Layer 15 of a small transformer language model trained on English Wikipedia (21 layers, counted from 0, width 96). Numbers have three digits each and are written without spaces.
A neuron's activation on a vector x is GELU(gate . x) times (in . x), where the dot is the dot product.

Input weights of the MLP neurons that the questions are about. A number n stands for (n - 500) times 0.00086.
n14 gate: 339482600504635416504521428529462283303381477507620519348434493515515842394464650423719383441409423586526452531474727442587520573485548522529429367416533467549661464390904807496397633675675533397355372396566529544563565432473409416534511487451241470335493770535500739474655410386705378729
n92 gate: 570373560643542479368293397613483482578511379406275422325676604605325733283468529583504485438489521307118522538460630392454550515427518482587514190633417396342454439690355603438425337450427525645532458322478438264591636296507503418342612437616325478444287532329408416453656422362500671539
n114 gate: 479290740252537524375527576479266465369518485577363402402500549507379450443648588556717315530244483401258539349589184430483598507604437594489452452300454479583503566464504711586591599451553503539361510621363493290418573648471481591328438448584348415651554686430490233458475630340602660469
n152 gate: 521385650566596507394429395586503544636552438639519617416420456448526684650557463441432508480434270359771792612671485639311721519590463671386578615291632627718683449599375496672550526730541428524674418622683470562668525409420412603541375522725481389464724662628543432350489236367445515683
n158 gate: 337371523520431433615523719379420583632387315472186467525274448324411667294477193325442286513492337485270528378234273401330217425545520453412461438716568267451317346624595363435488412452363610478579423528595320167500611480587496376528457500293504355383399527769547244500484475607485395461
n183 gate: 711583530466438554429421453726452520535634343520531765605503551616548740536613520517448433635290452634555708506538577517524555528493591594483586414307480621632493574655430326455518507338390253462487859391412503375390678549454487577738464488486837401480538487454620553395532608528437503378
n14 in: 554612612421492453492304469519553656512384388330557569651402555405496642419724591516296557589547447671636484330784500453461024426637697543559581624342425320548674438635545605460496583504468586629469239376409715367696645338475646488399408737414730532570576465720605488335402224586496544211
n92 in: 590320514585377475461745587344392378657335344394351431375637475475507685572393376288522441515687305434346553557343456472553542530464486374454503479655426454366424717390650280439691383310611350645419658546507528409378581587518631287453673417430294382257374437448583490687456602522441425434
n114 in: 822640627552504703586525470244533470334566463530384732351613660635588438322674561383626711148214256516359216637315567478565444427664556676522314496409326556531470629635455277296617330362694534533418373482769780314460685576325399342407246417586652342568429462386598500574428402698488267313
n152 in: 709528573439497500496462475496428571511326519546456434378496621611511654234381611346256656631389449443381432575460363496557496710511564429410587794405586536474458507593607673482411601411250557393681778637314666518391536522700199593515542749392564699595686535500437476611556544622597529406
n158 in: 367504458519458360496702473297478697528841764578440488492461356484544327517454500273742557517609600588425535713437427776492673627424543620743492531608383737708557527573387346416305543570742431463585451121453508313528628391605583362556435456508624737488281604549692447399338564427336555374
n183 in: 578622596402405590398493623411428436614542624462539531425451440458600508325533242447348422345424338575630626659742359504586598417492519429462323533633750380508567740472512582369500397477665380319264570439542603398312523632425339650465459793484528668507627720340470615485739714547451098581

Each question shows a token from some text and the vector x that enters the MLP there. A number n stands for (n - 500) times 0.011.

"rian": 502684444427500581512480491420620506559463479504528527478586403600533586478422452539425656311576686223443274588581417545560500411365471506526487481513583503545569451512571461394464544475604499593490619603527470463422467589512456648493504496653339542692489581604528539407444419550343449481
The neuron with the highest activation: n14

" local": 571613570458395453532569478442419489440430581423601579522598364510493561479547504610489493450561641239538261552637375553552587494351406538430588483467703379510561569452541558434404567462579562518485450682490506513587389424617506395531497654580341478478490469572636492440534401657495449475
Which three neurons fire most, strongest first? n14, n158, n152

" Hill": 464450496569407622558644432539425637530504604521552577452521572485600600458499516406494497470498529204386360459778441586479549526462394448512694523458664505505478428465358360481410510397523579437512496497533541592493526434416465484413591809501424617550406450526475632587515449626387459526
The neuron with the highest activation: n152

"ua": 475546514564396395569535380512418627607548550458583488587429487564559632438555568492383560470481547219529407489658492538566465510498297434503646516524658454422403419477457402410404570411529608515567561705498417583495484536412439443547543642588593697492492369575427572434525535565217526554
The neuron with the highest activation: n152

" his": 626557494428504520475583393561445538550494671498696453507588447548380553476695489613375553399583453317498341529585432543590529392424495537436603458473553456510578577426472465380383383445622468586495544544469477501535488597525444582532363689572611519775352437439560439385469376658481552393
Which neuron fires most, and how strongly? n183, at about 0.65

"7": 583453383521462527485530423494550494581604559537630500516458464451363499411760562458348560396496758372591404319464423544429426513486445532741565564538519492527660515528425424323353535448654539375638573578496571580475409519508503378510552520544448421605385572696439481516417646541365512471
The neuron with the highest activation: n92

" any": 528628505495463499466487554496534483474629628518514579500562473434301528556613527667449556388483527249517322530396354498565557438394254503391497484451605512475592512529626356390438584524636555534461497492534490476476477611570547542507609624597363488604409490572593599413534430644479560387
The neuron with the highest activation: n114

"|": 473602405474475519529537535530601532587523443491503484514554404555642605428433476566416619338506679305498260530585382538616535403343438518575513516515594446494618405492579387430506552500577521487426662606486517455477484642468437667509553457618453407671467581548542569300417434574331556472
The neuron with the highest activation: n92

" O": 574571550648511541677584500512439475483476528478502550548523500355486733410583503388391559316483632224426588489639414503413428404455324507630532451385551358541590549478545487502505611465571487359494453477495550624442539607454690492594473739528546428551449562444573466517384470482514516460
Which three neurons fire most, strongest first? n14, n183, n114

" 1991": 361420435489531465639631457566622498564438599621594498657534384423524453403620457564265465443453647274564375526494457514535443418535468545629600403559523389520619320469541304343486496371539614467548685549429601590387469582495497399530576506533498486453523574626503527550381614557447668456
Which neuron fires most, and how strongly? n114, at about 0.17

"on": 456539488455400473625617445531548533517647520546512461565446618605515567547510523556498509492560546360449413412582452718428451479433346530524484628498506610365472475480516468433601533413403574463446533653570524585457449467416431387482402651578474715753431312600422451659401587479121471540
The neuron with the highest activation: n183

" Mos": 470584440555502458550489546482585465606475578496698638525485470427659643500542486491350554327268604271562409431658452618421525550589501531436669576375562547476344435402418309426483518456626549488469500662485560475464418496426488429501565716497450580424517362462447521531612521583516594511
The neuron with the highest activation: n152

" C": 511610462476413541490620539365584433518518431537574444598504450424583623507581533459517568293446659275501425506542456476547445459471417509573488495437428497532645551377560454476499491502595522210568532487357531716489502653488636433558645849512455488474494525565477435422483484537400492517
The neuron with the highest activation: n14

" 6": 593466595521378505572522264481480490512541528622654485393567476472499538413590555412495532480479701169401426449650470523426558460366448422509480554597625496532442461531443282412444605427544516510542443623523543501567443574476527314500659584606551471612374488590511507575520508592450540707
Which two neurons fire most, strongest first? n92, n14

" in": 534589465628581562530539628596413485384469621494546534528532405555510547305616533516423666400566567189465377466619402440552466541361479515481408722564471511553541525417508347378450554426508561607476562588628495413460564536510509572594507474576420409637467429503476539452553402528336628539
The neuron with the highest activation: n158

" stud": 445592456540371465572547481589525441572430428581535685596538446496501581360639438529505657380503644394503260639602382512473549449396584532429650445494746534489430473394397592341480422410647456485465368499585505518425412571589541523471567611648395493452537541498522388608471338536470575566
Which two neurons fire most, strongest first? n158, n14

" f": 546469356626510502486424522409461460472342533548571548547601398503648623386565587576382534344638571312491389631502454413458580517308474510519625545514661504431494658529446476470646473576585470412573388554399479476487482531522414537491531641591336405504504687560498443547512312597355585630
The neuron with the highest activation: n152

",": 530671519491554485571564321565492598492419612460564502531530550474488599508641533540434544413648583275354419484455451573546444485346411469475454579574527500515651509386602254433495637462593436526493606658457509549450503522462479590611496432571331532535563374473555609346464463595296599589
The neuron with the highest activation: n14

"ic": 569541478467373575453412452436483418512490530451663436549502506533387501501558466640354662501634612334457365400537405461599500376407337562418688499520742497471566596426530675403348657470581499561538466516548489451465422688542491451568548662560377502560535441587514492497541420644267526503
Which three neurons fire most, strongest first? n158, n114, n92

"ra": 508341539634500407529539640625625394586478475537646415503518413385550686549412513430343674430591591292604509522495400546326511610468395712498587353416509441440441407590549542470523457395594369434463441647500527441449598644462464431478476607574571607462500461537429371670497661458514485466
The neuron with the highest activation: n152

"ming": 497538469431433543491448369552507550482407664470682443612460475406447460379563581577443554444640537210497300444486455542534576508521357571523576524505823453468470436507535549462512524395583594611416462467521526468420336646552454542523489599646402617592419535447519442570487486583390555677
Which neuron fires most, and how strongly? n14, at about 0.14

" &": 541455586537515446392702378506391534614544633524565439485526550432536601471568607491413466419638439334358434418665548641378365510446321399605624414461543550610567576487459453447486649476590424508447509554609534460503631515447437453513542787588506466482378424518424612348509440446481652479
Which two neurons fire most, strongest first? n92, n14

" a": 605588576510525567594664600513585441447476537445501480489488506531404547468598505699451503430586596338442343554490306462576500405395210518517565473430660466416564546509616340434527467525471453532468555618508520498493486708568458571570508534604443397604449551565560500365451411630328537447
Which two neurons fire most, strongest first? n114, n14

"s": 463516329435533563723468323570558571596412615506638549486487434602453451482682595471392549450559498297496321499485521511537598501364298541494536533450696404471445395369464597407500584553517417651385518618515439520433489644568463621607558575529352641569423510472548534505572567478332443616
Which two neurons fire most, strongest first? n114, n92

" German": 441641558484322562564531474392477491429417645442624528610566459474534527547450477529430622398498647249428388503663396517575541383411442437476547426547646369539575568514564500345487613456666626593527449564406597471637548483402484354485405690577446539639516355585634418491534468575444464484
The neuron with the highest activation: n92

"ly": 589515370398359554520482644435472760582635619492437493474578485237639668381440613551374603370496705496408415586585485518331531514450520495561546502526520449464481423477497447406482576369633424680462408546430534525529509436556619372579611526491489504708472425459356513549378635493570526338
Which neuron fires most, and how strongly? n92, at about 0.26

"iz": 368409341445469571531491604512532467459482475523559585635494434373513493538552487556375592351605582381473360470500452539511610682504530499473551572590800550320433547506501591403439549489461560409446526583580471440484450600453605635583390545690383622596306464583387380540511497526245529611
Which two neurons fire most, strongest first? n114, n14

"ony": 477515432370410533506388386658434628515489622630458557568497577484435468485522576526446543418606463304501371446462430534621432541412453551429608528586853523460465485429493523427533583379460573636434474600468423590496376588562593534418672527576267606661488509514550492504530498510261436610
Which two neurons fire most, strongest first? n158, n14

"-": 445493559451591571543450374483493487418607534565671539424568398593529621373551627609411484277501631302365486353537422439478527504294438442513581560425649484624546632508537399427607622440596326499484494486465570549673558409487603506454505615472445454665520442504671565556563484543502480378
The neuron with the highest activation: n114